Layer 3 of a small transformer language model trained on English Wikipedia (9 layers, counted from 0, width 96).
Take only the direct path to the model's output, skipping the later layers: a vector added to the residual stream pushes a token's score in proportion to its dot product with that token's output vector.

Output vectors of the tokens that the questions are about. A number n stands for (n - 500) times 0.0035.
"ague": 508,509,477,359,497,349,724,529,565,512,548,136,262,543,254,498,336,441,507,281,564,684,651,357,382,482,593,731,453,562,541,588,438,279,248,450,671,375,280,581,433,505,696,586,487,799,284,767,622,752,694,700,366,657,407,571,637,437,279,441,610,482,771,186,451,669,454,579,563,338,599,606,347,640,444,371,507,643,439,525,390,193,424,485,656,688,481,406,542,512,465,512,391,744,386,629
"′": 570,505,377,495,450,561,642,629,537,699,453,328,650,687,382,527,546,710,303,219,569,472,698,354,515,447,590,563,301,764,485,716,536,383,539,604,735,527,678,628,346,449,667,153,294,755,335,663,740,592,315,413,414,611,502,604,383,514,468,466,607,823,222,544,433,375,408,321,444,318,666,667,494,682,389,619,468,244,322,545,487,682,468,302,328,712,509,384,316,551,243,370,417,544,614,423
" ==": 453,522,504,615,576,216,613,223,643,744,420,378,499,415,657,176,501,550,310,320,424,658,664,502,368,342,410,544,464,627,455,671,436,655,267,285,552,539,716,322,295,461,530,568,599,767,411,755,776,497,383,423,492,455,436,497,543,702,480,612,445,664,574,370,458,437,361,500,607,463,442,420,313,781,444,715,512,644,697,395,764,434,584,403,379,613,596,404,774,361,531,424,290,574,273,436
":": 588,386,495,507,386,664,627,540,382,356,353,475,527,482,391,446,511,569,366,381,515,727,675,322,435,515,495,504,495,460,572,472,464,726,612,479,549,788,647,533,535,271,323,559,386,417,642,588,508,794,487,539,479,447,592,420,476,631,440,563,430,521,390,462,501,478,415,606,363,489,462,437,439,447,545,493,373,465,694,539,399,379,620,455,472,343,557,590,416,555,509,569,629,576,342,529
" cent": 583,559,545,545,303,275,629,415,603,809,584,430,463,468,380,495,668,665,317,383,536,409,457,540,467,456,498,511,498,576,498,478,491,443,476,523,562,500,467,411,612,322,445,476,724,598,595,574,601,586,221,582,332,547,557,581,454,734,498,576,580,364,485,309,488,632,565,656,437,448,495,501,519,635,337,470,510,492,458,374,550,375,352,640,481,642,337,455,570,400,550,612,446,402,566,338
"°": 597,542,503,385,348,452,690,639,569,583,531,362,689,456,317,573,636,619,411,420,688,622,723,604,531,336,571,533,156,612,368,435,327,582,504,601,677,354,586,432,267,336,660,322,468,770,654,571,743,496,457,452,429,671,670,659,414,533,456,554,558,613,730,245,464,366,535,388,627,344,572,635,499,407,476,381,479,261,257,586,487,510,240,301,646,511,582,458,518,614,264,462,287,383,601,566
" into": 832,520,500,379,481,497,658,393,482,579,457,436,559,434,466,449,575,464,567,396,639,695,515,613,440,760,600,289,408,539,345,482,399,389,384,393,414,372,574,327,363,207,510,580,522,518,491,376,573,627,373,705,606,431,500,658,607,657,559,482,627,640,463,415,488,608,486,489,525,368,430,458,460,667,421,447,477,514,532,567,482,497,517,507,533,507,425,464,513,465,464,386,412,519,601,582
"ley": 499,507,643,577,545,408,457,571,616,647,511,434,497,577,453,381,673,374,643,462,740,474,391,720,314,740,317,735,523,465,506,548,633,651,238,533,547,365,446,440,448,431,728,525,139,579,513,578,570,621,564,387,657,664,548,684,439,417,391,400,753,599,342,686,469,502,489,570,514,514,590,366,485,548,377,418,439,574,371,164,364,475,416,359,738,528,422,538,464,358,546,374,406,411,339,407
"clud": 577,421,607,281,443,617,662,438,572,867,387,200,392,438,627,497,366,621,484,479,638,522,470,504,330,656,493,794,342,457,247,588,672,258,479,433,786,510,484,537,298,379,537,556,339,551,195,744,396,443,323,448,684,685,635,522,643,629,532,583,536,799,739,700,459,504,447,383,397,451,511,675,474,724,395,666,755,160,197,417,702,373,200,385,509,646,379,314,657,421,731,362,635,426,343,226
"ed": 411,379,607,171,337,605,596,252,446,485,413,571,391,326,654,556,232,400,588,647,659,690,521,564,336,293,472,437,549,410,604,620,362,379,525,587,490,456,613,373,542,500,307,428,370,564,632,704,391,396,568,725,399,467,423,697,532,412,320,439,563,427,601,489,519,425,539,571,701,524,514,625,567,547,527,499,444,581,554,617,572,498,601,411,567,465,603,591,393,592,561,593,661,382,487,368
"ics": 443,605,555,539,447,402,679,645,490,518,645,347,641,648,493,463,541,490,359,644,700,582,325,477,305,364,441,523,654,463,195,546,721,556,347,403,589,444,746,503,383,383,920,406,528,593,275,427,415,574,543,642,503,466,343,548,572,490,387,462,334,633,482,151,467,570,452,502,645,292,454,640,751,434,452,725,521,443,608,361,675,361,383,358,390,706,334,512,629,511,625,685,200,618,474,284
";": 458,496,435,546,298,577,577,462,493,392,509,415,626,432,347,398,488,341,510,482,455,648,616,590,493,631,535,482,486,419,549,384,466,602,579,357,400,512,560,516,604,551,426,438,518,454,619,542,589,624,702,554,352,392,559,589,532,623,618,471,635,671,334,505,499,431,450,565,376,600,353,502,460,472,390,404,494,645,473,442,511,605,442,321,564,422,429,491,519,612,496,596,363,513,532,566
"istrict": 788,637,607,389,320,394,546,665,789,709,518,470,517,673,494,260,394,527,308,275,562,571,654,638,202,526,206,722,328,602,353,787,298,363,665,578,515,404,408,505,437,393,588,330,552,545,721,633,530,573,377,597,487,630,520,405,492,597,541,502,648,737,530,453,470,487,312,366,601,504,618,752,730,583,516,367,401,396,426,413,295,438,235,401,816,552,483,390,643,389,458,226,164,712,469,401
" been": 481,77,665,303,253,534,633,358,698,982,549,349,470,631,665,583,578,561,272,241,602,585,614,383,531,370,374,734,455,663,299,579,562,370,119,442,390,518,864,336,217,393,438,310,670,572,412,566,589,728,285,639,443,546,583,714,810,663,485,750,875,696,455,330,467,662,307,510,634,645,377,485,440,868,328,421,741,203,173,463,561,414,617,220,564,520,326,531,686,429,417,544,443,549,247,364
"]": 541,197,490,702,305,450,517,513,683,518,322,420,314,340,313,410,471,572,454,481,807,670,448,528,456,429,452,720,375,423,499,253,549,418,552,703,416,617,641,684,187,209,621,457,754,631,408,481,502,446,625,881,805,687,856,630,558,568,410,780,524,681,664,426,472,671,329,271,338,472,616,588,535,409,255,298,694,426,295,450,575,388,578,481,643,597,541,519,333,543,537,489,199,491,238,286
"ement": 498,419,460,398,450,367,455,458,479,488,518,511,729,291,585,508,390,577,546,315,731,583,572,708,219,516,401,609,512,406,549,649,535,680,526,685,407,420,656,409,488,380,688,553,648,460,524,603,394,529,322,700,483,459,451,761,338,589,267,513,440,401,748,364,465,715,471,607,602,555,534,568,758,733,548,344,648,215,348,567,638,91,271,581,739,703,552,434,338,469,468,291,218,492,466,254
"*": 518,367,498,607,451,464,526,572,579,372,653,380,609,494,546,581,524,459,492,443,541,403,480,465,462,527,553,632,498,395,338,171,647,442,483,590,591,610,573,711,434,353,772,533,439,658,488,540,701,571,537,614,539,499,480,526,407,577,434,357,595,663,391,515,462,419,317,322,468,402,457,588,423,417,393,406,615,581,508,469,480,288,332,463,802,496,500,388,495,712,591,480,341,585,402,536
"wo": 425,228,553,601,631,295,450,352,771,719,609,250,607,749,481,193,397,455,567,648,594,533,445,450,272,674,522,440,342,313,314,633,651,342,356,699,633,432,547,332,307,413,909,574,700,560,634,422,477,676,533,393,583,563,588,366,627,514,583,429,660,596,399,378,479,590,280,462,589,585,652,424,412,574,394,412,543,438,559,248,659,437,477,369,516,703,465,448,537,378,603,378,598,505,365,534
"pe": 458,578,271,735,457,346,621,303,747,455,483,344,537,414,527,435,425,401,445,479,683,397,475,836,348,726,270,935,363,444,491,632,697,167,350,479,677,527,525,439,392,352,483,355,522,595,343,466,539,686,473,757,379,512,548,479,438,417,515,609,474,688,512,291,470,413,411,512,561,542,690,446,549,461,237,468,697,189,661,380,776,506,354,539,478,614,517,653,530,453,715,426,456,756,453,336
"===": 568,454,512,796,577,306,462,384,411,602,431,463,335,470,421,146,588,647,446,423,611,596,580,324,367,658,621,467,618,383,498,558,565,618,490,578,641,435,419,482,422,379,643,634,434,742,244,568,572,396,241,433,578,557,473,463,604,611,541,418,208,594,571,401,486,560,452,352,627,386,468,519,603,551,555,706,436,560,611,477,544,273,328,564,701,414,489,300,651,598,585,247,564,643,449,624

Output weights of attention head 2. The head adds the sum of these rows, row i times number i of z. A number n stands for (n - 500) times 0.0023.
o0: 510,355,576,428,677,616,604,566,533,565,662,563,714,491,699,410,462,414,528,446,442,545,558,342,639,505,648,512,431,536,445,374,420,616,551,471,362,419,357,679,550,490,579,389,294,410,494,398,662,495,436,436,547,362,526,557,333,478,504,351,501,512,578,377,401,554,486,405,530,534,502,400,393,539,595,549,523,462,513,435,703,445,645,499,637,404,527,557,184,702,400,398,520,539,540,552
o1: 559,504,492,606,676,563,417,600,589,574,431,538,607,639,662,344,380,250,408,322,352,388,580,553,609,457,420,611,371,580,627,626,581,620,361,422,343,450,505,623,337,550,645,537,270,527,506,534,439,708,550,559,557,265,375,537,414,528,439,457,521,455,295,623,358,588,348,426,473,511,551,373,519,495,536,421,513,437,582,530,423,529,619,491,471,461,798,522,399,411,633,530,607,522,562,500
o2: 438,554,288,686,601,689,595,523,505,636,474,406,652,691,426,559,771,440,547,379,569,611,419,456,521,673,472,550,538,332,476,442,647,582,623,647,551,158,403,585,507,589,495,458,635,579,386,581,543,616,562,547,409,489,194,610,333,353,435,358,567,705,133,536,666,507,533,268,607,501,403,443,407,363,619,243,409,461,433,671,428,511,429,226,536,421,481,520,631,435,507,453,374,461,561,766
o3: 531,425,538,377,381,757,539,510,534,409,550,658,580,331,694,725,415,286,389,650,579,489,553,523,525,445,524,348,566,521,508,417,454,274,473,412,353,431,429,471,787,350,580,296,438,324,540,406,403,663,547,492,663,504,702,468,614,397,348,536,587,555,343,593,521,479,639,694,347,588,506,602,438,648,507,388,386,435,390,431,340,735,636,551,560,377,500,745,496,451,562,415,633,335,611,319
o4: 372,452,835,310,584,456,435,551,599,443,311,639,323,370,665,393,566,512,501,490,678,595,404,591,586,407,293,424,533,543,472,523,471,560,359,370,806,433,584,326,294,594,591,586,324,302,274,808,467,335,496,474,669,675,621,379,544,647,475,536,494,595,468,980,909,253,393,413,430,393,647,427,355,360,427,466,376,530,599,346,496,578,529,680,472,328,668,429,531,230,473,548,780,368,585,572
o5: 493,561,644,641,529,593,593,644,611,742,390,473,328,523,656,424,508,493,439,332,654,500,505,556,403,478,404,540,700,505,374,434,563,480,496,504,605,431,356,298,438,326,455,234,252,624,346,609,347,581,559,638,470,669,374,565,534,491,574,379,685,659,312,654,457,313,568,600,734,549,577,561,320,596,495,534,247,431,577,390,606,538,558,429,424,344,694,169,551,381,506,496,578,525,409,667
o6: 395,391,518,620,385,512,430,253,415,784,338,358,490,681,581,476,655,423,331,588,440,484,662,515,407,454,467,581,528,527,479,504,567,475,426,446,448,618,456,462,521,362,579,597,476,419,333,678,421,514,577,578,400,632,291,562,396,689,428,648,556,410,419,434,478,478,511,556,534,587,607,554,546,581,520,554,547,588,597,396,149,440,670,489,323,468,477,664,524,522,451,663,446,514,475,612
o7: 637,562,598,345,332,786,530,615,275,535,487,567,424,282,602,639,677,463,381,464,741,431,511,504,503,481,509,429,342,390,329,346,337,115,472,356,366,476,528,569,266,677,392,419,364,439,642,283,737,631,591,815,406,526,365,685,651,629,635,438,555,697,463,400,432,639,339,375,474,523,445,515,464,505,328,767,450,346,660,634,509,591,460,394,751,430,309,524,360,691,727,296,648,646,561,579
o8: 483,564,366,603,577,468,597,634,506,427,449,463,530,370,344,298,389,725,552,413,536,464,547,525,469,543,633,621,439,374,529,364,570,417,594,380,270,509,381,506,577,610,594,389,508,429,660,300,638,489,447,363,793,311,546,548,548,710,477,421,423,626,506,363,248,594,383,612,502,479,322,482,667,291,527,607,625,438,555,549,576,460,673,387,373,501,593,468,645,666,489,637,663,523,422,278
o9: 474,804,334,499,436,480,374,391,381,491,389,489,569,583,566,767,588,308,497,500,514,577,427,635,388,449,429,492,551,506,582,596,623,380,606,588,652,420,375,687,381,426,479,525,631,355,470,445,603,493,427,301,625,762,402,413,506,543,548,586,613,506,410,489,466,466,538,646,601,527,498,564,615,367,441,503,530,665,408,435,277,522,607,554,609,722,497,330,386,287,390,500,392,403,514,378
o10: 628,496,583,597,487,602,594,585,544,663,565,383,574,487,560,436,361,466,579,546,634,428,398,365,494,561,479,523,495,471,348,606,556,396,461,504,379,515,367,514,548,640,556,385,577,619,374,412,489,506,549,514,457,490,462,604,521,317,605,455,449,638,601,531,371,438,610,603,630,537,593,551,527,332,427,372,449,454,530,696,382,522,527,99,686,540,428,578,401,610,524,265,343,415,482,528
o11: 748,488,376,324,541,348,346,571,626,303,514,422,479,720,388,625,248,508,752,303,538,670,595,680,468,459,787,323,382,570,723,516,609,642,324,448,279,527,654,591,537,531,583,426,511,417,531,331,454,633,261,471,372,345,663,451,495,618,615,521,318,343,467,416,601,505,555,735,225,396,425,463,593,816,500,692,747,622,452,387,626,345,278,511,466,571,420,354,357,607,434,633,528,345,611,481
o12: 557,465,530,401,440,563,335,610,508,409,347,620,442,757,462,416,502,637,398,263,596,377,528,506,443,545,361,426,404,458,508,668,695,595,302,642,565,412,557,567,673,312,546,609,443,453,444,606,487,460,532,412,438,403,438,540,351,674,536,477,549,239,504,435,660,585,480,389,743,295,657,312,410,566,500,491,493,573,723,409,540,493,522,599,543,542,655,468,371,504,517,397,503,635,402,643
o13: 513,388,359,562,718,453,512,533,604,391,635,521,588,589,492,295,606,344,415,661,408,482,489,480,603,577,330,378,423,456,440,442,454,601,539,339,469,273,467,551,441,630,721,517,639,518,300,605,412,619,684,522,489,453,626,547,544,294,409,378,457,503,463,642,523,533,421,508,560,472,716,393,522,551,468,587,502,476,310,475,550,513,486,510,576,616,504,623,509,556,542,224,313,600,437,623
o14: 513,477,757,360,315,603,542,402,563,563,626,463,521,675,754,321,480,443,648,623,286,520,729,475,542,391,646,565,662,447,671,596,385,470,466,364,452,600,578,339,590,637,221,432,547,408,360,548,516,475,321,282,485,656,563,353,390,550,665,438,572,512,457,545,382,274,592,476,503,572,265,585,618,480,682,497,606,654,472,532,623,456,491,392,239,644,661,373,417,500,255,641,423,353,643,357
o15: 580,617,399,582,349,534,568,549,364,508,479,526,402,613,478,488,730,442,635,689,488,608,582,494,374,625,611,528,539,373,400,461,513,416,575,412,392,540,603,477,514,550,504,436,482,557,507,289,374,517,427,572,312,410,399,527,327,470,505,496,489,626,361,438,504,622,641,484,222,697,683,702,463,541,538,478,540,358,559,577,370,391,500,350,354,363,349,376,546,794,620,543,644,495,605,446
o16: 492,508,312,608,429,397,591,480,571,612,494,506,582,670,387,364,490,472,295,505,612,635,688,497,461,624,521,558,334,428,521,464,544,710,516,540,457,257,353,427,603,643,568,594,523,468,345,507,510,584,723,473,372,485,684,555,350,424,512,421,570,537,420,412,516,453,644,568,523,381,493,472,510,568,520,304,531,411,498,266,402,639,537,540,580,413,388,524,598,614,398,502,224,503,512,760
o17: 771,368,589,288,398,594,32,599,555,512,391,641,616,541,758,417,549,404,507,841,426,216,299,534,572,536,495,565,576,481,416,575,575,261,411,517,427,689,525,396,503,547,557,570,329,467,407,588,588,624,456,557,673,543,437,543,616,582,417,520,677,487,622,643,476,492,513,558,462,583,494,361,465,415,473,442,420,417,635,494,393,468,551,520,408,399,496,381,567,561,377,457,523,327,481,556
o18: 566,407,807,520,397,559,652,567,459,438,656,547,358,469,502,288,314,533,471,523,490,637,311,343,460,539,513,532,599,462,415,420,425,535,630,544,409,371,703,625,541,284,375,390,613,439,489,608,590,408,389,490,799,684,488,537,346,384,621,377,378,488,775,502,816,480,605,492,712,266,339,466,316,445,395,455,616,393,500,665,621,500,418,410,441,422,321,736,592,502,443,596,491,496,484,556
o19: 279,647,520,627,366,444,252,550,365,483,472,515,423,521,415,402,778,619,785,384,607,206,294,449,477,427,422,514,440,568,323,472,337,660,483,541,350,329,588,336,623,597,640,381,738,748,470,482,690,290,436,400,501,580,447,639,455,759,480,475,527,697,595,471,472,225,395,360,412,389,653,712,440,223,484,816,523,508,602,505,658,630,559,400,609,478,617,241,647,524,398,618,549,472,757,290
o20: 371,604,423,520,638,454,447,537,459,487,516,389,473,584,423,721,536,797,555,436,757,463,655,413,364,572,523,430,549,708,593,500,513,435,469,722,601,538,480,419,572,164,476,437,662,541,476,601,348,536,579,631,599,547,542,505,421,350,588,525,439,519,592,293,526,624,356,503,323,409,463,487,545,608,512,407,304,500,400,468,350,437,426,719,486,446,327,537,502,424,493,386,525,394,406,609
o21: 397,444,520,539,535,309,133,344,544,708,484,579,347,605,527,427,376,411,583,566,517,553,582,620,576,520,560,615,595,463,478,643,754,632,362,648,578,385,346,399,757,316,757,366,476,374,377,394,56,264,705,277,273,500,851,412,481,485,607,458,724,405,396,796,574,513,490,632,438,642,537,399,523,843,486,428,406,633,326,373,683,551,615,685,381,522,436,575,268,262,496,639,478,556,489,416
o22: 527,494,382,327,662,589,728,595,697,321,447,543,569,640,469,308,594,620,504,339,581,362,571,413,504,420,496,405,372,643,293,544,518,758,459,520,554,743,611,398,337,408,515,479,416,467,512,578,552,587,527,445,775,514,502,440,621,332,355,514,375,544,500,599,461,391,406,708,704,407,710,424,514,432,580,520,500,543,571,443,466,358,354,608,387,411,537,590,501,575,423,411,467,364,352,490
o23: 387,373,731,207,337,738,435,497,475,337,556,542,569,423,561,534,298,447,562,589,446,576,506,687,454,375,431,386,514,552,562,612,620,624,429,436,577,724,628,452,585,503,464,562,450,451,459,419,279,439,597,442,563,495,590,664,535,607,602,350,629,212,609,419,577,498,671,455,530,629,518,462,735,418,412,228,652,785,271,371,531,415,465,591,550,427,477,547,384,382,419,770,504,414,432,423
o24: 686,641,406,531,297,462,133,532,504,558,353,487,636,569,400,515,427,301,478,524,415,334,351,469,547,592,376,570,468,294,559,662,580,614,343,631,617,699,488,805,476,717,418,553,538,487,512,397,395,443,497,440,239,582,448,554,590,382,524,470,568,242,384,460,599,660,601,557,618,474,607,379,519,305,393,591,548,486,497,327,597,640,541,555,723,568,280,426,446,616,677,529,452,545,508,554
o25: 248,561,257,622,419,535,395,441,568,461,394,391,666,448,494,742,362,561,469,426,483,417,669,770,385,557,404,403,478,527,731,758,657,697,416,583,530,622,284,670,505,227,779,721,466,413,488,666,210,624,626,338,326,679,737,506,623,225,693,602,606,428,439,544,783,538,592,558,481,593,553,232,603,374,639,310,393,433,343,416,313,540,329,431,482,561,711,472,376,231,649,387,290,488,381,607
o26: 655,391,710,447,636,464,585,413,424,567,470,493,482,491,551,467,593,449,603,674,520,672,344,440,555,499,417,429,445,390,460,423,610,508,594,533,576,445,540,553,451,462,576,762,287,539,393,341,438,492,389,501,607,435,516,505,397,539,510,547,489,310,459,595,411,450,616,469,397,473,534,406,448,648,360,309,611,726,498,558,557,378,588,564,594,287,278,685,396,482,615,599,234,623,597,548
o27: 322,428,397,434,508,456,530,576,625,472,500,556,743,569,463,580,376,694,627,518,478,443,486,595,422,613,403,417,597,628,532,454,549,782,336,478,397,274,499,364,507,585,513,516,381,686,188,551,366,588,541,531,466,423,458,693,496,507,526,416,493,572,275,335,701,437,570,728,487,508,536,580,522,533,583,291,506,618,494,412,393,241,468,151,634,552,636,350,567,408,440,679,628,503,489,611
o28: 547,601,597,388,330,411,479,424,475,663,615,571,598,447,597,562,453,538,399,670,436,377,457,681,438,469,551,562,460,649,548,509,544,327,517,516,539,310,695,536,651,396,359,563,521,491,420,453,505,405,574,576,456,432,424,553,306,570,322,506,596,474,486,346,457,529,577,422,723,374,166,619,391,773,536,526,436,330,433,585,489,577,462,649,278,490,366,616,526,390,432,609,586,391,655,701
o29: 466,377,529,618,412,375,522,551,548,597,583,446,543,588,635,481,419,614,426,508,313,182,595,341,431,583,554,639,684,581,611,638,456,435,493,664,728,373,405,538,594,176,448,342,565,531,543,422,687,675,436,366,506,497,627,381,335,345,493,452,372,327,375,610,502,467,478,470,624,476,652,527,352,697,511,433,321,584,475,383,424,699,612,475,369,736,491,436,404,429,624,504,797,618,494,346
o30: 300,693,240,506,411,411,602,566,658,422,371,589,508,612,277,623,614,808,687,434,503,482,544,516,287,477,521,570,563,607,591,495,403,425,507,384,433,468,679,544,520,508,550,638,566,651,511,678,357,669,342,743,402,383,370,608,446,596,124,673,450,514,445,93,609,431,408,574,281,441,393,626,596,678,637,443,411,400,633,439,414,337,403,426,507,451,436,559,625,611,593,544,594,303,550,505
o31: 312,556,572,263,514,423,558,632,424,341,634,478,612,353,510,680,554,565,655,513,428,411,380,415,446,501,308,379,543,633,432,595,369,568,419,569,439,233,389,403,583,708,468,645,655,560,505,392,733,491,787,675,410,424,649,673,503,402,656,372,525,503,526,510,568,348,603,672,468,612,313,595,598,377,325,379,436,613,492,390,312,593,502,480,612,534,320,586,429,442,531,477,338,689,257,747

Each question shows a token from some text and the vector z that the head gathered there. A number n stands for (n - 500) times 0.011.

" I": 404,464,679,399,409,588,527,486,443,405,608,409,563,546,335,558,569,496,581,504,274,352,446,538,459,597,563,261,246,375,524,561
Which of these tokens does it push down most? " cent"

"ins": 496,566,732,460,390,630,417,529,493,372,527,507,617,509,459,579,551,572,579,595,336,395,421,628,363,540,545,285,270,457,625,632
Which three tokens does it push up most, strongest first? "*", ";", "°"

"A": 332,428,671,435,422,676,562,439,472,480,545,488,509,415,443,556,478,560,633,541,367,462,402,568,340,741,449,333,308,477,587,504
Which of these tokens does it push up most? "istrict"

"|": 510,614,599,549,317,581,565,459,479,449,301,525,781,323,400,558,445,551,524,291,575,434,493,569,268,659,540,115,486,731,750,367
Which two tokens does it push up most, strongest first? ":", " cent"

"ist": 342,494,553,263,243,767,659,331,635,334,418,564,646,468,549,508,515,458,447,689,395,516,405,487,261,420,499,275,361,538,748,316
Which of these tokens does it push up most? " =="

" the": 326,460,683,497,292,680,566,584,456,469,391,577,660,442,273,605,554,468,425,529,509,418,388,445,284,614,479,356,502,514,848,576
Which of these tokens does it push up most? "ague"

"al": 495,576,633,518,421,637,660,463,453,496,499,447,567,370,675,544,574,641,481,498,253,528,345,754,438,583,519,279,489,563,513,523
Which of these tokens does it push down most? "==="

" S": 453,584,668,473,258,616,503,405,420,572,498,591,616,552,455,523,549,530,515,506,295,573,320,664,478,717,570,234,308,580,510,572
Which of these tokens does it push down most? "clud"

" ": 526,573,591,565,464,634,723,487,473,488,496,489,505,338,800,601,536,698,476,473,231,560,330,800,342,511,584,284,488,501,518,454
Which three tokens does it push up most, strongest first? "ed", " been", ";"

"re": 302,457,594,520,233,614,532,544,393,540,319,616,732,416,247,546,492,498,399,508,537,516,283,536,365,721,483,268,579,638,830,601
Which of these tokens does it push up most? " cent"

"as": 415,490,650,470,350,630,500,685,461,492,495,551,643,449,394,527,499,572,456,581,344,361,405,553,423,581,495,268,400,485,647,589
Which of these tokens does it push down most? "wo"

" (": 408,509,598,405,485,677,518,475,437,372,492,605,520,415,523,631,476,561,530,588,454,624,354,581,386,539,531,348,411,447,598,469
Which of these tokens does it push up most? "clud"

"ull": 505,617,684,462,461,681,607,518,485,412,489,454,595,450,580,627,563,628,461,515,285,486,334,611,394,546,515,290,411,579,555,479
Which of these tokens does it push down most? "ement"

"o": 461,582,704,483,384,661,601,483,424,488,529,480,647,455,477,602,598,616,433,482,301,565,346,637,521,666,489,288,401,576,526,509
Which of these tokens does it push down most? "°"

"99": 410,437,681,522,244,638,578,540,423,495,411,630,589,460,334,649,580,453,436,485,484,507,335,533,327,650,533,360,476,484,751,574
Which of these tokens does it push up most? "ague"

"==": 318,527,472,318,348,790,631,286,578,295,308,586,638,405,521,522,468,529,484,532,504,632,458,514,266,439,522,175,418,593,737,226
Which of these tokens does it push up most? " =="

"ast": 390,471,649,530,217,620,520,546,451,496,364,652,672,456,260,609,574,439,404,523,525,487,290,508,358,743,473,346,502,609,821,594
Which of these tokens does it push up most? "ague"

"02": 404,471,723,541,348,683,630,500,438,450,512,501,466,458,498,679,641,450,509,493,412,512,345,584,275,621,561,301,429,437,650,549
Which of these tokens does it push down most? " =="

"v": 397,553,618,458,380,640,529,449,412,327,523,713,706,442,336,630,600,635,550,484,458,589,335,572,454,701,504,355,433,497,702,517
Which two tokens does it push up most, strongest first? "ement", "ague"

";": 485,596,681,514,379,615,609,498,478,505,485,505,587,394,594,611,568,553,451,510,247,516,331,742,439,612,539,257,437,525,536,512
Which of these tokens does it push down most? "==="

",": 392,442,655,522,299,639,491,512,516,543,547,474,477,440,540,591,609,538,540,544,294,465,331,672,415,516,628,244,427,479,505,570
Which of these tokens does it push up most? ";"

"1": 391,474,586,502,419,672,623,468,344,385,517,616,539,360,567,637,516,604,566,463,455,672,330,700,355,630,581,337,473,440,620,532
Which three tokens does it push up most, strongest first? "ed", " been", " cent"

"L": 391,470,555,525,423,745,581,399,382,414,533,633,499,389,565,570,550,539,573,516,467,684,404,672,262,674,579,383,379,448,608,484
Which of these tokens does it push down most? "*"

"est": 412,570,670,544,305,698,524,615,465,486,395,550,739,476,202,558,542,520,354,519,458,490,362,487,371,768,444,321,435,633,794,546
Which two tokens does it push up most, strongest first? "pe", "ague"

"94": 445,506,761,496,219,609,532,503,444,438,519,498,545,473,451,702,603,477,560,442,372,478,321,606,381,628,586,272,379,499,619,602
Which two tokens does it push up most, strongest first? ";", "ague"

"ay": 437,528,698,435,446,703,498,505,471,426,604,438,515,596,374,546,548,520,517,558,290,371,478,513,390,623,489,311,198,432,507,556
Which of these tokens does it push down most? " cent"

"-": 467,580,539,553,365,670,539,450,444,341,377,586,722,276,418,604,422,619,669,207,623,521,496,619,349,609,588,152,521,684,733,347
Which two tokens does it push up most, strongest first? ":", " cent"

" |": 479,580,642,480,439,699,698,510,476,428,528,382,522,371,707,665,512,729,517,534,199,480,322,618,352,456,588,244,504,601,550,405
Which three tokens does it push up most, strongest first? " been", "ed", "clud"

"e": 496,475,721,415,349,548,379,602,474,317,567,476,642,623,357,564,682,532,580,433,371,370,432,526,512,522,498,302,336,449,486,675
Which of these tokens does it push up most? "*"

"M": 311,499,578,235,284,811,678,298,611,328,414,498,659,469,533,489,535,455,442,699,395,535,408,488,270,464,479,290,364,559,749,324
Which of these tokens does it push down most? "ed"

" l": 357,470,643,535,194,594,549,506,397,515,328,665,713,458,242,580,589,434,376,494,544,538,282,536,378,782,502,346,546,624,830,611
Which of these tokens does it push down most? "clud"

"2": 531,651,619,501,341,561,536,511,507,445,312,489,804,361,297,517,446,556,416,345,602,409,544,491,270,642,518,164,448,691,751,396
Which of these tokens does it push down most? ";"

"in": 337,499,565,248,267,784,665,324,610,330,424,528,657,465,535,498,536,466,449,676,396,515,408,499,284,449,488,282,363,542,732,334
Which of these tokens does it push up most? " =="

"3": 437,504,735,588,283,576,697,465,425,555,493,474,500,402,632,670,619,527,481,548,243,482,250,683,360,624,517,233,481,557,622,530
Which of these tokens does it push up most? ";"

"a": 416,528,785,289,354,664,488,477,431,452,544,449,656,548,358,538,675,480,459,651,337,392,419,548,513,644,493,341,325,431,592,604
Which of these tokens does it push down most? "ed"

"\"": 444,560,696,397,357,680,486,468,494,362,419,563,612,407,462,668,488,483,558,590,386,503,340,577,360,486,525,244,332,572,624,537
Which of these tokens does it push up most? "==="

" a": 422,428,671,529,30,483,552,458,376,592,483,746,625,450,344,628,621,419,447,350,425,650,229,708,571,819,684,253,423,533,610,582
Which of these tokens does it push down most? " =="

" B": 498,559,682,494,470,760,583,454,525,427,477,425,593,489,530,559,578,547,543,636,323,587,448,498,361,556,536,141,354,590,503,384
Which of these tokens does it push up most? "′"

"\n": 478,557,600,598,347,642,636,444,465,441,403,517,624,316,604,635,475,603,621,360,417,490,393,706,302,562,583,176,515,648,677,397
Which of these tokens does it push up most? ":"

" K": 312,517,648,505,315,637,514,525,421,511,404,584,737,487,308,549,510,516,377,542,426,498,389,579,422,747,441,300,463,578,769,602
Which of these tokens does it push down most? "clud"